Layer 13 of a small transformer language model trained on English Wikipedia (17 layers, counted from 0, width 128).
A neuron adds its activation times its output weights to the MLP's output. To switch it off is to set its activation to zero at one token and run the rest of the model.

Output weights of the MLP neurons that the questions are about. A number n stands for n times 0.0016.
n7: -32 18 23 6 41 -165 -64 74 -118 -122 -22 56 9 -231 -17 -21 -73 25 22 63 -178 116 -79 -148 -158 98 -110 3 -52 71 51 279 -113 -68 60 131 -92 3 16 -86 -41 25 -90 36 142 -144 -70 92 34 105 114 183 3 35 34 -69 96 89 129 36 -46 -81 -71 -112 -25 216 33 -34 39 3 169 90 54 -102 211 -155 101 42 86 54 -13 -6 118 102 3 140 -19 -3 90 97 -29 81 -37 77 -19 -74 -39 -65 9 -98 -129 -6 -227 -221 -23 -227 -197 -30 -96 -153 3 43 -117 119 158 93 87 -127 -63 3 124 92 234 175 -224 93 0 -21
n10: -42 -61 81 15 -3 -84 -34 -16 43 -26 8 62 87 49 69 16 17 -110 -61 -93 8 235 -21 0 106 -53 88 67 -81 25 -58 -78 136 -91 -90 36 -91 -79 17 -156 -55 -39 68 -237 105 -194 123 -76 167 70 -6 67 -130 -141 -90 8 -5 105 -65 179 21 105 -111 -182 27 0 58 70 43 60 -79 122 -62 -36 -104 -59 -61 28 91 -56 82 -127 -37 -54 -3 33 45 -87 163 54 -38 -60 131 -142 -130 118 3 140 52 -6 -57 -148 71 -59 115 111 -90 -49 -72 0 16 -77 -51 99 -90 155 66 17 32 133 136 11 -73 -195 58 216 48 0
n99: -39 -25 18 -53 98 -119 224 32 -70 26 -24 -22 81 -152 83 -62 -74 110 -107 -66 28 41 60 -61 61 -56 -91 -74 31 -95 17 71 27 7 55 64 -33 12 51 15 138 2 0 6 50 10 33 -50 -334 36 -60 28 -46 -58 -106 -49 40 81 42 21 -25 8 -23 -51 15 36 20 10 -124 40 -12 -51 -137 20 -2 7 -49 132 56 -48 42 -40 -266 74 5 65 44 13 -2 34 12 48 46 -23 85 48 -37 28 35 24 -232 -121 42 -10 100 -34 107 -76 -13 4 32 -67 -8 137 114 -143 -55 51 -39 60 32 -24 15 -33 72 113 -4 -62
n116: -12 -95 128 102 236 180 98 52 -31 116 -6 -140 16 -104 -38 31 3 -80 -123 21 165 -58 115 14 -34 123 -35 -33 -17 -33 -108 19 51 70 204 9 -88 -31 -99 74 168 0 196 -133 51 3 65 94 -171 69 -6 56 -166 -243 48 -45 26 73 -125 -91 68 44 -34 -106 -26 -87 17 -34 100 -27 -38 -117 -42 195 -67 -140 -140 -161 -31 69 160 -30 -165 181 -6 -9 72 0 -108 -93 -5 -46 150 125 -45 -29 30 6 87 -88 -120 -179 -102 87 24 52 63 -28 -104 -6 -82 -173 75 22 -152 -102 -61 48 -22 -56 184 -29 62 17 55 123 192 -45
n144: -94 -50 93 -55 24 -143 39 131 -89 -39 115 21 -154 -248 209 54 56 13 -19 44 38 43 73 -28 244 26 136 -62 -11 -186 -182 24 -223 -110 -167 44 135 32 -266 -210 92 111 -20 -130 33 11 -184 -109 -169 -11 -152 79 164 7 -23 -25 -166 129 166 -69 193 108 7 92 -44 -55 -120 84 80 -31 -7 84 233 -256 140 -19 189 -235 -47 -16 -23 132 101 -99 -105 329 -99 -43 55 -90 -61 146 -32 339 -95 -29 65 172 27 30 -11 -78 -206 114 128 -53 83 186 -93 -133 70 204 13 -225 -36 -16 44 -42 -78 161 18 34 -241 113 50 4 -161 177
n174: 40 65 265 52 -34 -3 77 148 -44 -3 -133 -75 -70 86 81 -88 -66 30 -57 85 16 -21 90 103 64 -34 -107 11 94 -37 -103 -43 -6 132 -136 42 -31 210 -102 46 -138 263 180 -132 -39 28 42 50 -68 56 -29 130 -45 17 -82 101 104 43 -17 -15 27 -30 75 3 -25 -220 24 164 -41 18 -32 -120 20 144 -137 -172 0 48 64 -61 -114 -195 -18 -79 27 42 84 -18 -50 112 -194 -8 69 14 -93 -8 -44 -67 23 -17 -79 -74 -132 -32 -119 107 20 -48 18 -28 37 -130 -104 -210 -69 -117 14 73 136 164 -22 123 12 76 -51 33 -30 98
n199: -139 -123 -43 -118 3 -76 -154 37 70 58 -6 47 24 122 113 3 -15 -132 -67 -178 60 -28 243 -98 60 -79 3 -33 -91 -54 9 39 28 -10 -235 61 0 -75 117 -74 72 113 5 36 17 -57 162 103 101 -63 -61 128 -69 -158 135 -50 -76 67 -63 26 189 34 -17 84 61 49 -58 -13 63 -48 35 132 6 196 -159 -81 18 151 156 104 -232 14 -18 32 129 -167 165 139 -16 -107 3 12 113 -48 54 31 57 63 45 -73 -98 34 -75 16 45 -115 -108 -116 70 -269 52 -261 -57 9 25 -25 -107 -6 67 143 92 62 9 14 -40 37 85 -132
n201: 42 109 -3 152 73 70 32 -79 -27 0 98 -19 105 -38 67 25 152 -69 124 -64 22 -24 68 111 -135 -44 -31 118 40 -77 -13 -71 -133 53 -27 120 19 -15 -34 -10 23 144 -145 27 23 48 23 -91 173 18 8 -47 0 -122 -26 -74 -60 36 45 67 -50 -82 28 -166 36 -151 -71 35 -16 -40 89 -11 5 -71 32 -190 -31 -220 -65 -117 -45 -17 124 76 35 -69 -11 -40 119 85 -136 -61 -7 -219 -53 197 -114 -3 16 -150 261 52 27 39 -71 48 -45 41 122 3 -105 35 -156 56 -10 -8 133 120 -17 -50 20 73 -37 -32 -149 144 -80 -57
n203: -92 81 299 -26 278 -112 -84 52 -54 -9 56 47 -57 109 -102 104 -10 -11 79 -6 89 -53 82 -126 -22 -3 50 50 -116 36 -13 -130 -149 -94 -36 47 -172 54 177 -86 19 -8 69 -134 40 -34 -79 6 -7 -138 -85 -58 74 -114 11 90 -90 -37 -266 -101 -48 3 -55 123 -56 -31 -36 -40 -104 -26 111 300 195 147 89 45 -169 131 -79 -84 10 41 118 -127 -43 112 277 20 -61 79 -126 -15 73 37 -22 -61 209 -68 128 60 -230 123 107 12 49 120 -61 -43 -240 9 21 -166 -22 -102 3 -113 -50 58 -156 181 19 152 -48 -3 39 65 -30 -165
n207: 91 42 6 -50 -30 51 21 -72 66 -57 -49 110 108 28 -75 77 17 -24 -101 104 18 218 -76 44 -3 14 -124 -136 -82 -114 76 87 45 -36 -78 124 -55 122 0 0 135 175 10 57 64 -34 -69 0 -465 -56 -3 -14 -5 104 17 219 -56 86 33 5 -68 -101 -21 125 -35 130 176 -37 -144 76 -144 -14 -58 -83 -94 -33 22 364 21 -9 3 43 77 91 -54 94 -86 64 60 25 57 -48 -29 -74 -19 -74 -151 -76 34 -30 -135 44 -56 -23 166 -34 -97 -97 -83 63 -3 51 34 218 -8 -133 -22 59 -75 -55 -185 -109 180 88 -48 -35 16 -167
n225: 177 -164 -73 -54 -32 271 -98 151 -109 145 40 -79 46 -23 149 156 -41 16 -125 70 27 115 -31 175 -144 -92 -87 47 -100 115 -114 0 117 57 -70 -54 -53 70 158 -63 260 -81 17 -190 -50 -132 28 -372 -63 -4 -88 -63 -54 117 -73 297 -39 -115 -67 -136 63 -158 -25 -63 90 142 194 -40 113 201 -98 105 -59 -104 42 -101 124 104 -178 -126 -41 3 -164 43 215 -83 49 -3 -111 96 -13 122 -191 121 19 71 -154 158 -76 44 -86 252 226 -31 100 -75 135 -241 34 195 -48 -152 -88 -67 -243 70 -14 -121 105 -32 -112 37 204 -66 65 0 -35 126
n305: 139 24 57 76 -60 5 -79 103 67 19 -70 -44 81 -8 -12 -102 48 46 38 -89 -206 -21 -72 38 -110 -130 -10 -5 151 -54 122 59 -58 29 60 5 -98 -24 -23 159 -62 -33 -94 -42 -44 19 -112 49 -281 10 -92 -68 71 70 -104 -60 -27 -92 -15 18 -31 -99 -27 84 30 -52 31 -7 26 98 -215 49 -58 -240 138 -163 75 187 51 -11 144 5 -125 -69 -37 -32 -94 63 -25 12 -34 81 137 12 79 -51 26 -102 41 -5 -95 10 8 19 -36 -47 36 42 70 164 52 -62 13 97 -70 190 77 69 14 -34 44 -33 81 29 29 -24 224 -14
n314: 126 -52 155 -37 251 -187 -162 13 58 -54 158 -60 -131 102 -56 -95 89 -30 112 -138 6 152 41 -165 109 -149 37 38 -151 55 95 -16 -13 -84 -55 180 -52 29 -42 -106 -160 -122 -37 163 46 16 256 -3 -248 -26 51 -21 -79 -81 61 52 51 -146 -86 132 169 -54 89 -19 -170 167 138 195 21 38 134 -62 113 -120 -88 124 -67 270 52 -11 149 16 77 10 117 -150 -73 -121 75 -13 -61 33 -52 -52 -79 -7 55 145 52 -149 -163 284 166 41 145 -66 -52 -35 25 -88 -73 28 -12 -44 195 189 -107 -7 103 -201 -153 -44 -178 -187 -35 152 -107 -171
n336: -20 127 87 -27 -40 -7 134 -62 -16 -188 -63 133 -147 -73 28 100 84 35 -50 18 -190 -49 -15 215 98 113 -30 3 139 -88 -60 -140 64 175 -98 69 -73 76 -282 77 39 -199 -18 -59 45 65 -6 -71 22 116 17 128 91 156 -27 -32 -71 -18 -179 -88 42 114 49 -187 -7 -191 -13 -161 99 -113 37 -122 121 107 173 -61 69 -22 -58 196 212 -100 -169 -55 -10 245 37 -283 144 3 -96 147 83 -58 -7 48 98 -136 -156 -166 34 -35 -68 65 -32 186 102 -48 55 80 22 69 -18 97 -48 -137 -26 -17 -136 -112 -23 17 -168 -101 21 10 153 108
n356: -6 -139 31 94 -128 12 134 34 168 102 17 -14 -108 -134 -118 -99 -56 44 64 -16 14 49 -16 -59 57 -79 -110 152 -34 12 23 -30 -76 87 64 -46 82 -53 108 -274 -115 -149 13 -22 -83 97 -11 -97 -25 157 3 -15 172 114 -84 25 -128 -51 125 -3 188 -57 -71 48 49 -96 -169 58 -66 63 138 -21 121 -103 -46 24 -26 -63 37 -41 21 126 -18 -118 147 -80 45 3 32 145 0 129 6 -43 220 -114 99 148 29 -132 -162 -11 -48 -49 233 114 3 -134 -67 48 0 133 -44 -51 -214 145 -46 99 -86 -138 98 62 -104 159 -46 -49 -135 -45
n367: 97 175 0 99 -98 -160 3 71 214 -261 -12 -11 -117 -9 50 -114 -58 0 -48 14 -76 9 -42 -112 -194 87 -149 103 12 36 30 -40 -142 40 78 -211 -137 -132 71 24 -80 108 140 79 21 -216 90 12 -32 146 -63 -58 97 69 76 3 40 0 -37 112 -46 79 -156 95 130 21 211 -24 71 43 -81 -6 131 -18 179 12 -132 35 -111 -39 -52 -76 88 0 9 47 -6 8 44 121 19 35 12 -79 101 -126 -111 87 33 -111 -180 -29 -222 118 -129 40 -58 34 107 38 -6 -53 -61 -68 -179 89 -9 170 -43 113 127 66 9 126 -210 156 29 -40

Each question names a token from some text and the token that comes next. It shows the activations a of the neurons there, in the order above. A number n stands for n times 0.0068.

Then comes g, the gradient of the next token's log-probability with respect to the MLP's output, scaled to length 1. A neuron's effect is roughly proportional to its activation times (output weights . g). A number n stands for n times 0.00078.

" court", then "ly"
a: -24 -5 -2 -4 0 -4 -24 183 -3 0 -1 -25 -3 -23 -23 -11
g: 269 -96 35 100 5 -80 -73 -79 -31 -226 29 168 122 -135 83 -12 346 145 22 137 76 67 55 -37 -66 -163 2 -172 -196 0 -68 80 -174 -69 86 11 -239 66 63 -82 63 -57 -112 -13 28 -57 145 222 13 -110 -209 -153 94 7 86 -86 149 247 -96 -90 134 -30 192 -145 -35 173 53 68 41 -136 -96 -120 34 13 112 25 82 34 -61 -151 95 122 39 -61 65 -41 70 127 -257 -39 -61 -81 -63 4 -14 -107 138 8 97 -289 -24 -38 119 130 -58 -97 -48 -40 142 -12 -28 -55 0 44 145 -2 -230 149 -21 35 -98 92 -26 -99 -30 129 -137 79
Switching off which neuron hurts the next token most? n201

" Player", then " for"
a: -25 -8 -22 0 0 -12 137 90 -13 0 0 -19 -6 -9 72 0
g: 14 80 8 16 -111 -150 -21 -93 262 -66 217 -35 -84 120 -98 55 107 -246 -99 44 11 -78 48 -178 9 -11 16 -198 22 128 -62 257 45 6 62 -301 68 -33 -1 21 -114 -146 -69 233 11 -112 -52 44 23 -8 70 35 12 42 49 -34 -149 44 74 122 -126 77 -124 -37 -118 65 30 -163 -171 131 117 253 44 29 171 15 -60 57 -36 -58 53 86 -1 -162 -263 -180 -331 -11 107 -137 87 67 -44 -17 -35 -38 120 -98 -105 -82 2 32 -67 -22 162 250 -100 174 -77 14 99 -2 -62 81 102 18 -35 5 243 149 172 -79 34 36 -150 91 45 -50
Which neuron, switched off, raises the next token's probability most? n201

"i", then "ata"
a: -2 -12 108 -18 -2 144 -6 -9 26 -15 0 95 -6 6 -18 -1
g: 168 151 27 -112 17 164 -16 -10 -46 221 103 29 21 -277 157 2 -102 100 -81 142 101 40 3 15 -13 -134 88 -144 267 -48 61 -33 -73 -44 96 -62 -260 -11 -146 -76 80 28 -34 -343 59 44 -140 -95 -38 -8 64 -131 116 30 -89 51 183 -260 17 -119 71 -37 -42 -82 81 106 114 -146 239 -9 -52 98 66 -34 -17 10 115 -123 19 61 6 -129 -32 -54 -112 132 -331 -130 -18 -49 -75 44 230 -41 151 57 -91 -84 -275 47 -88 162 58 -13 13 100 -6 -188 -3 -41 -12 10 2 -50 -69 -17 64 22 51 -38 75 71 64 2 293 131 -56 83
Switching off which neuron hurts the next token most? n305

" 2", then ".0"
a: -1 -17 0 0 0 0 0 -5 4 0 0 45 166 0 -19 -5
g: -192 -158 36 76 101 -59 102 162 94 112 69 47 10 76 33 57 -176 -106 43 73 -136 29 141 203 124 -11 -81 -293 -173 -55 39 2 -52 82 -236 119 -225 -65 -54 -89 -3 21 -27 143 62 16 75 163 -36 -21 -116 -227 -62 30 -33 68 0 31 -233 -84 56 23 101 -86 6 146 -50 -12 246 -92 109 62 10 26 68 -99 10 42 -3 -20 35 -110 -71 -145 -52 163 221 -5 312 22 -114 -229 36 -107 -184 -30 -106 78 82 -17 -90 141 -7 171 70 -42 211 -95 -63 70 78 -47 -123 -95 -159 77 -9 79 87 175 -232 -116 -142 -73 126 124 8 116
Switching off which neuron hurts the next token most? n314

" the", then " school"
a: -15 -1 95 -5 0 -22 -14 -6 -9 113 0 -18 -10 -2 -8 -7
g: 37 -76 204 -22 49 -218 -104 -129 -66 -110 122 155 -174 45 -106 106 -48 -87 -8 -57 -45 150 100 93 39 -111 -117 -34 -157 160 -31 -32 -79 44 -10 -176 -13 121 24 258 -126 -103 -65 195 -26 154 -57 -32 -41 45 -80 121 -158 108 -80 3 48 114 -164 228 -124 61 107 310 142 -53 12 -7 -6 122 -146 35 6 191 67 -50 15 47 152 -243 90 26 -5 167 19 -18 -33 -3 14 88 -12 62 -86 49 74 -158 46 -91 -3 15 -35 139 -191 -7 -64 -170 -174 110 -42 -15 64 -217 271 4 -140 -80 -74 317 64 128 -138 -78 -99 27 -128 -62 2 -69
Switching off which neuron hurts the next token most? n207

"ano", then " G"
a: -19 -25 -21 -24 0 -17 -19 112 -21 0 0 56 0 -6 -5 0
g: -11 74 5 49 113 54 -18 186 153 -107 3 -37 -44 293 4 133 136 -50 121 -162 2 -12 44 19 -54 -44 67 35 -100 -1 18 -133 -65 98 -91 309 -47 -73 -20 -425 9 -13 -98 -5 -52 -22 -18 -243 -103 80 -10 56 51 30 -100 66 59 80 -21 -37 -56 158 82 -130 1 5 -27 -245 124 -248 21 -158 207 65 12 75 -101 116 39 22 90 83 72 -30 211 -69 36 -61 -118 113 35 244 149 -150 191 218 63 -92 -22 -81 -108 176 -56 -34 -11 -27 24 -147 -24 -1 -21 221 -94 -262 -27 106 -123 -160 30 -51 -137 5 35 -128 -105 -32 38 -62
Switching off which neuron hurts the next token most? n201

"ron", then "s,"
a: -4 -25 -6 -1 0 219 -3 -22 -13 -2 257 -5 -16 -1 0 0
g: 193 -142 94 -97 -9 181 22 -53 76 -18 -15 45 -115 140 -53 192 116 -70 -72 -132 -1 -24 -45 -78 251 148 -32 23 -7 -60 125 31 23 -158 53 1 -106 -93 137 117 -29 66 -3 -247 -158 12 -1 38 66 10 -75 54 -79 -82 71 -239 -27 69 66 -89 -121 -71 -108 30 182 244 106 -263 7 45 -136 153 -143 -5 -46 58 200 104 -3 -12 -39 3 -33 267 -22 202 -25 177 79 -90 -32 -210 -43 -12 38 -119 -56 231 -172 27 12 -173 121 38 -78 15 -77 81 -37 -49 164 -129 142 -1 -101 131 -93 -277 26 124 -61 -220 16 -87 -54 -103 192 82
Switching off which neuron hurts the next token most? n225

" about", then " v"
a: -24 0 -24 -1 -5 1 -17 -22 -18 318 -23 -23 -6 0 -5 -3
g: -13 130 42 93 192 13 18 -48 92 205 -89 -150 -74 -18 37 -110 111 17 41 -30 -62 -3 102 10 -14 42 -29 135 -2 -47 -35 -4 -3 -101 -101 53 115 -240 159 34 -107 -25 26 -185 43 -135 185 -7 -58 -177 -23 51 12 24 225 -43 51 -29 -87 121 74 48 -43 7 83 -143 106 -215 -8 57 -205 120 37 -27 21 7 -54 15 292 50 -22 78 -33 -107 -18 -175 53 40 -6 74 75 -39 24 143 138 80 -61 -59 74 -381 -7 -6 -232 -108 74 -184 320 34 -20 -195 41 148 -232 -76 253 39 -45 31 -183 17 202 -143 -35 18 142 -200 -97 12
Which neuron, switched off, raises the next token's probability most? n207

" 2", then ".1"
a: 0 -15 0 0 0 0 0 -6 88 0 0 18 138 0 -12 -14
g: 179 -229 -10 -172 -56 66 -210 -150 103 223 18 -102 -55 81 0 422 -25 120 60 114 29 -11 -22 27 58 -112 148 4 12 6 -10 -47 7 -53 113 49 22 -148 -159 85 -69 -84 -7 2 126 136 78 -83 71 58 4 -135 112 126 -89 -89 -163 -247 -31 -61 123 -21 -31 -267 43 -126 -183 44 -79 -75 156 7 36 -30 135 145 6 -65 -163 -44 -48 -48 15 -113 60 -95 154 -13 132 116 -44 88 -69 -128 256 65 -36 116 -13 -78 24 218 34 -170 -46 -67 15 44 88 175 -95 24 -94 28 194 -1 -36 63 -103 -112 -217 72 35 -231 55 79 -107 176
Switching off which neuron hurts the next token most? n314

" B", then "asketball"
a: 373 -2 -12 0 -1 -1 165 -3 -15 0 0 -9 -1 -14 -11 0
g: 81 98 26 107 -39 178 -78 63 155 88 23 55 76 148 29 16 -121 -237 32 4 -18 13 77 -116 178 -176 -46 -185 -251 25 -144 -32 158 -23 -62 210 99 112 155 162 -46 60 -53 134 -88 134 4 -224 -36 76 -87 38 22 -5 132 85 -61 -6 166 50 82 46 -6 -89 233 -204 52 19 -41 119 23 -7 -47 241 -79 81 -57 -78 -28 -90 -102 164 32 -113 -6 128 168 89 104 -125 12 -86 -23 -151 -32 -343 -139 -129 109 121 30 113 -199 -131 72 -59 -228 29 -4 59 56 -52 6 -193 -42 -1 -4 -66 -51 182 -172 -151 -122 -127 129 -128 -10 77
Switching off which neuron hurts the next token most? n199

" with", then " him"
a: -1 0 88 -4 -22 1 -10 -23 20 350 -1 -12 -25 -1 -17 -5
g: 239 -28 -104 -202 -30 -167 24 -194 -29 6 99 -32 -79 48 -192 158 171 -49 -12 102 -187 39 -222 52 30 49 -104 -57 19 70 184 -2 180 81 55 -76 100 251 68 -84 50 22 -149 153 -19 106 -17 47 5 94 -142 106 -84 127 -233 20 -6 45 -29 -92 167 -17 -40 47 -45 94 -104 -51 -33 38 -147 -120 -6 72 147 45 -187 -26 -127 -119 -28 38 -51 -171 299 165 -103 16 -41 81 -25 -1 -42 42 -154 -20 -67 94 -199 114 -38 -179 97 -61 -84 77 -153 131 289 43 -49 348 38 -110 58 -98 -67 -106 -62 -98 43 -60 11 35 86 156 105 -65
Switching off which neuron hurts the next token most? n207

"le", then "ague"
a: 263 -23 -6 -1 -2 -21 120 -5 0 -7 0 -11 -13 -15 0 183
g: 182 64 -132 70 -177 136 -102 116 -133 -42 -98 70 -105 -151 -172 40 -132 -16 71 75 177 -71 -130 -2 -17 -34 -33 -130 -23 99 26 -136 -139 198 -34 -98 31 -115 96 -90 -25 48 58 -89 185 18 117 47 39 -255 -113 19 27 178 -50 5 147 -103 -136 -35 91 143 -64 44 164 -175 -17 56 -71 155 161 25 -175 75 36 115 76 -32 -10 201 -113 311 40 148 -45 1 155 -143 -50 46 -28 -56 -116 -145 326 8 -96 -44 26 153 25 -95 154 -144 -146 -118 -139 135 55 208 9 133 2 -52 -190 65 -19 58 -159 -214 -17 -72 -81 4 115 29 31 28
Switching off which neuron hurts the next token most? n367

" and", then " as"
a: -1 -8 197 -14 0 7 -19 -21 -14 -25 0 -13 -4 -21 67 -25
g: 107 186 223 -97 -265 13 100 -203 -277 55 -8 126 -109 -120 202 -24 106 81 -39 -44 87 135 -12 -100 8 32 23 -17 -106 -11 113 77 6 71 -44 -94 154 77 -128 338 -61 24 -160 55 1 -3 93 138 -5 -20 34 -23 6 -112 36 -223 30 -59 -46 103 -24 0 -239 109 94 140 35 -107 -302 292 -141 93 93 -87 -4 -6 58 97 -3 -53 -2 45 -42 5 10 -122 -198 199 -168 -91 38 -198 24 116 -66 -11 102 0 163 225 -19 -174 75 -10 12 40 16 116 -40 -162 54 -30 -63 -77 129 -31 -44 -106 -48 -70 54 -81 2 28 -150 207 -60 -72
Switching off which neuron hurts the next token most? n99

" B", then "onn"
a: 299 -4 -20 0 0 -3 96 -25 -22 -2 0 -16 -14 -5 -4 -4
g: 66 97 33 116 211 138 -17 -38 41 -49 -80 34 117 32 -51 -29 -182 27 55 10 11 116 72 32 51 -92 91 72 -10 311 26 41 211 131 -77 -52 -69 165 34 27 -4 76 -137 108 -40 -159 -33 54 -11 -196 138 30 -90 -154 -90 -47 66 254 199 -199 -151 89 -8 -142 -129 172 83 -114 1 -172 16 13 147 181 -97 52 -198 -23 213 -151 -249 -84 21 -142 127 21 83 40 140 -186 132 -135 62 -45 -134 37 -24 -129 -101 -56 34 35 -49 -221 1 66 -118 -60 60 20 -124 27 -91 60 -72 -64 -94 -216 115 -26 45 170 -59 204 -26 -90 -218 142
Which two neurons, each switched off alone, lower its probability most, in order? n7, n199

" Sant", then "a"
a: -11 0 -2 0 58 -9 -4 -9 -24 -25 0 -13 -1 -5 0 0
g: -175 42 163 -42 -22 -97 -5 -70 -177 173 -24 181 -70 -59 306 1 73 45 -24 -15 -197 20 74 -157 -105 26 32 -66 19 -49 7 -15 -55 -28 -136 -33 177 -58 -161 132 -257 141 -106 -174 -13 -30 94 31 -81 10 -170 53 13 39 -116 181 24 232 232 121 -34 -84 -61 -23 298 -79 -179 69 145 -73 28 -32 -30 -59 82 -189 45 47 -24 150 105 -50 2 21 -182 113 -5 97 -82 -211 29 20 111 29 -91 57 -169 -2 -187 146 30 119 -155 -121 -20 123 -165 70 119 88 116 -148 -104 70 238 72 51 34 160 -91 162 -77 -93 104 14 9 -105 -105
Switching off which neuron hurts the next token most? n144

" -", then " At"
a: -10 -14 -25 -20 0 110 -3 -25 -24 -24 0 -8 -4 -16 -2 -4
g: -13 50 -14 -240 -217 -120 27 31 -105 -167 35 -9 -96 58 -86 43 -226 42 -114 53 -72 -77 106 -2 7 -66 -245 351 -94 -87 86 -77 -24 -298 101 181 -105 -42 118 33 43 62 134 -36 113 177 -35 -48 1 -98 4 -261 30 42 83 -48 85 -58 -13 46 -152 19 -130 33 -9 149 117 -100 -36 -34 -49 103 6 71 283 64 110 2 113 77 87 -62 16 -67 26 -38 1 -26 126 142 23 -25 101 -153 12 68 -44 -41 -178 212 -50 112 98 -81 -34 -72 141 -41 -199 149 -189 -128 78 156 67 139 -91 227 -65 -59 -220 -78 92 -58 -44 132 180 70
Which neuron, switched off, raises the next token's probability most? n174

" and", then " class"
a: -1 -4 82 -23 0 -10 0 -7 0 0 -2 212 0 -17 308 -5
g: -48 -54 13 11 3 41 -89 -76 147 100 -72 171 -32 133 -23 -164 55 10 -47 -101 66 10 -14 15 -173 -147 -36 61 45 284 -47 3 -282 83 15 169 -180 -13 181 23 -40 -73 74 12 81 -9 0 -229 -72 115 205 154 233 -44 123 84 158 106 6 25 47 -40 16 -43 -94 -129 -69 -140 -104 -140 -130 206 90 93 -56 -25 227 51 215 -89 -180 -107 21 -44 -219 51 14 131 -69 75 -15 -169 63 51 -71 -234 -73 -100 187 -101 70 55 -244 -202 72 97 162 -39 89 26 67 -225 51 -85 66 102 -162 162 -50 43 -99 -29 -52 11 -26 9 -76 162
Switching off which neuron hurts the next token most? n356

" F", then "alls"
a: -6 0 -1 0 98 -24 254 106 -7 -1 0 -11 0 -12 -14 -23
g: 67 -18 76 34 107 -129 98 120 71 -146 -260 147 98 23 17 38 27 99 -63 -99 118 -17 97 -18 15 99 -129 -155 15 153 -8 -28 85 -181 -229 -167 -48 -9 134 -113 -43 125 -11 -182 -73 66 103 -59 -2 15 40 -20 -67 -107 151 -116 242 51 -131 -86 85 -41 29 95 -207 -159 -182 -68 -176 -127 68 -156 -99 -17 -56 16 -33 -71 50 83 152 -99 -15 178 258 -154 183 28 -1 128 31 179 26 56 208 -3 -148 -130 156 156 -34 -14 -30 97 -30 -73 -30 102 6 -127 -55 -95 144 -63 228 -78 -53 108 60 -38 -12 74 114 -181 220 -247 118 -150
Switching off which neuron hurts the next token most? n199

" character", then "istics"
a: 23 -24 0 -16 -1 -13 -22 39 -3 -25 53 -13 -5 0 -19 0
g: 79 32 -16 97 -22 19 100 117 -64 -5 74 -15 120 -189 -87 47 106 116 94 -4 74 -89 147 -51 -44 -193 -194 70 185 52 23 107 20 -26 158 28 -163 124 -157 -39 52 -169 105 -320 -96 149 -209 -150 -65 -142 -11 87 -84 241 54 331 88 -78 -116 -39 55 77 -15 40 -179 31 168 -168 -15 -207 33 165 -98 72 36 -179 -20 -57 -53 -90 137 -120 -36 90 -144 36 10 -74 122 28 82 42 58 -74 183 -110 100 -36 29 -84 -30 -179 57 -131 31 -60 112 -151 -8 75 -1 78 -204 -7 7 44 72 204 90 -167 56 -69 -170 -154 66 142 13 187
Switching off which neuron hurts the next token most? n225

" he", then " continued"
a: -2 -22 27 -4 0 -21 -1 -12 -5 0 -24 -13 -1 -19 -22 115
g: 97 22 -86 64 -96 -4 -50 -99 -27 26 110 180 -17 183 -11 -45 10 -117 29 30 68 -64 -103 -269 48 -116 -71 -163 -226 22 5 42 29 -130 123 -24 34 -54 128 77 13 -177 -81 9 -6 -80 212 108 -58 -81 63 -209 54 -53 -12 -244 -53 163 -200 -41 282 145 -344 -174 124 -1 135 276 -2 113 80 -109 55 -56 -58 57 -41 30 -109 35 53 2 27 42 46 60 110 113 -97 36 -126 -51 67 -270 -65 109 43 -73 191 5 9 -106 103 231 35 -23 -80 26 83 127 15 86 -99 -5 -157 -63 -266 139 141 61 96 62 -91 102 -140 -11 102 80
Switching off which neuron hurts the next token most? n367

"ional", then " B"
a: -1 -1 -1 78 -2 -9 -20 -20 -8 0 0 -21 -1 0 0 -14
g: -194 71 -198 62 -22 -15 20 14 37 -45 -158 28 23 -133 171 5 -319 76 -4 15 -75 231 -146 28 -99 -48 -100 199 -94 -14 -41 -119 125 34 -128 237 -8 -26 21 -125 204 49 -17 56 88 -160 46 -220 -18 -135 -29 111 62 8 132 72 -177 122 155 50 -8 111 25 189 31 209 -5 -35 -1 -2 -74 -40 171 7 -67 -145 23 36 -151 18 -62 -34 11 103 108 27 -65 12 -56 -88 -71 13 57 -118 -75 25 65 -136 61 15 -53 95 220 81 33 -27 -303 -48 -15 123 -125 280 -45 15 -191 87 58 -70 -83 -83 2 324 38 -290 117 106 -19 8
Which neuron, switched off, raises the next token's probability most? n116

"P", then "%"
a: 0 -18 -1 0 332 -1 -1 0 -19 0 0 -8 0 -3 -10 -24
g: 278 -25 -185 -118 51 -29 55 -255 -161 -31 -95 45 -60 86 -101 111 104 -162 86 -49 92 94 -104 14 26 51 75 278 -8 -72 31 -148 -147 -55 30 -20 -146 -60 173 -134 20 113 -90 41 22 -55 33 -25 117 21 177 51 -55 -84 137 -35 -104 -45 99 -276 91 -6 -63 131 -33 -21 -47 14 -15 41 9 239 199 -64 45 108 -3 -142 -71 -113 38 31 85 93 -147 51 -121 -99 -187 -98 9 39 3 -48 -15 143 -51 50 -232 45 98 -26 -1 -111 -33 -192 -98 188 131 187 -24 24 222 38 136 84 56 155 -146 -38 64 34 -128 -349 13 12 -14 258
Switching off which neuron hurts the next token most? n144

"6)", then "\n"
a: -19 -6 -15 0 -1 250 -19 -25 10 -10 0 -4 -10 -25 -1 -7
g: 18 85 186 79 79 -121 -40 3 -166 125 46 -58 -10 -83 151 4 102 61 -51 -314 16 10 -6 57 -300 115 34 47 -84 -197 -61 -26 -162 59 110 154 -185 77 87 266 22 106 31 88 109 108 84 174 -47 -52 17 153 -63 7 123 -98 171 -141 186 61 64 -27 119 -243 -119 -188 119 158 -127 78 -108 7 -264 104 131 76 -190 38 -130 -62 -52 -42 53 -60 107 11 60 60 23 -212 -16 12 -35 2 69 32 -49 -40 -66 49 35 -109 43 61 182 11 -3 -220 -27 -58 -244 -32 96 -113 4 147 -75 57 -35 -131 110 -260 7 -14 -68 22 -48 171
Switching off which neuron hurts the next token most? n174

" me", then "ets"
a: -6 -22 0 0 -13 -6 -24 40 -24 -1 -6 -25 -1 -1 318 0
g: 134 70 -137 -117 -199 233 -53 -98 209 -71 -69 157 106 -76 -29 6 165 -103 33 -94 -47 -18 -58 6 -252 -146 -33 -21 -160 -194 -68 94 122 -67 -23 -193 22 -25 -68 -73 106 -109 -64 -12 184 51 -80 55 98 211 146 97 119 -4 3 126 191 49 67 -105 -23 -117 52 -79 -148 32 -163 3 39 4 49 -71 27 -142 44 -133 132 -83 -152 -231 -203 182 170 -21 72 -97 22 -8 -66 228 32 -84 -145 -75 32 -40 -30 53 -20 -44 134 -47 -93 148 64 43 125 -3 -76 -105 34 -230 -14 177 126 100 -33 170 31 -87 44 294 171 -6 95 -198 104 42
Switching off which neuron hurts the next token most? n356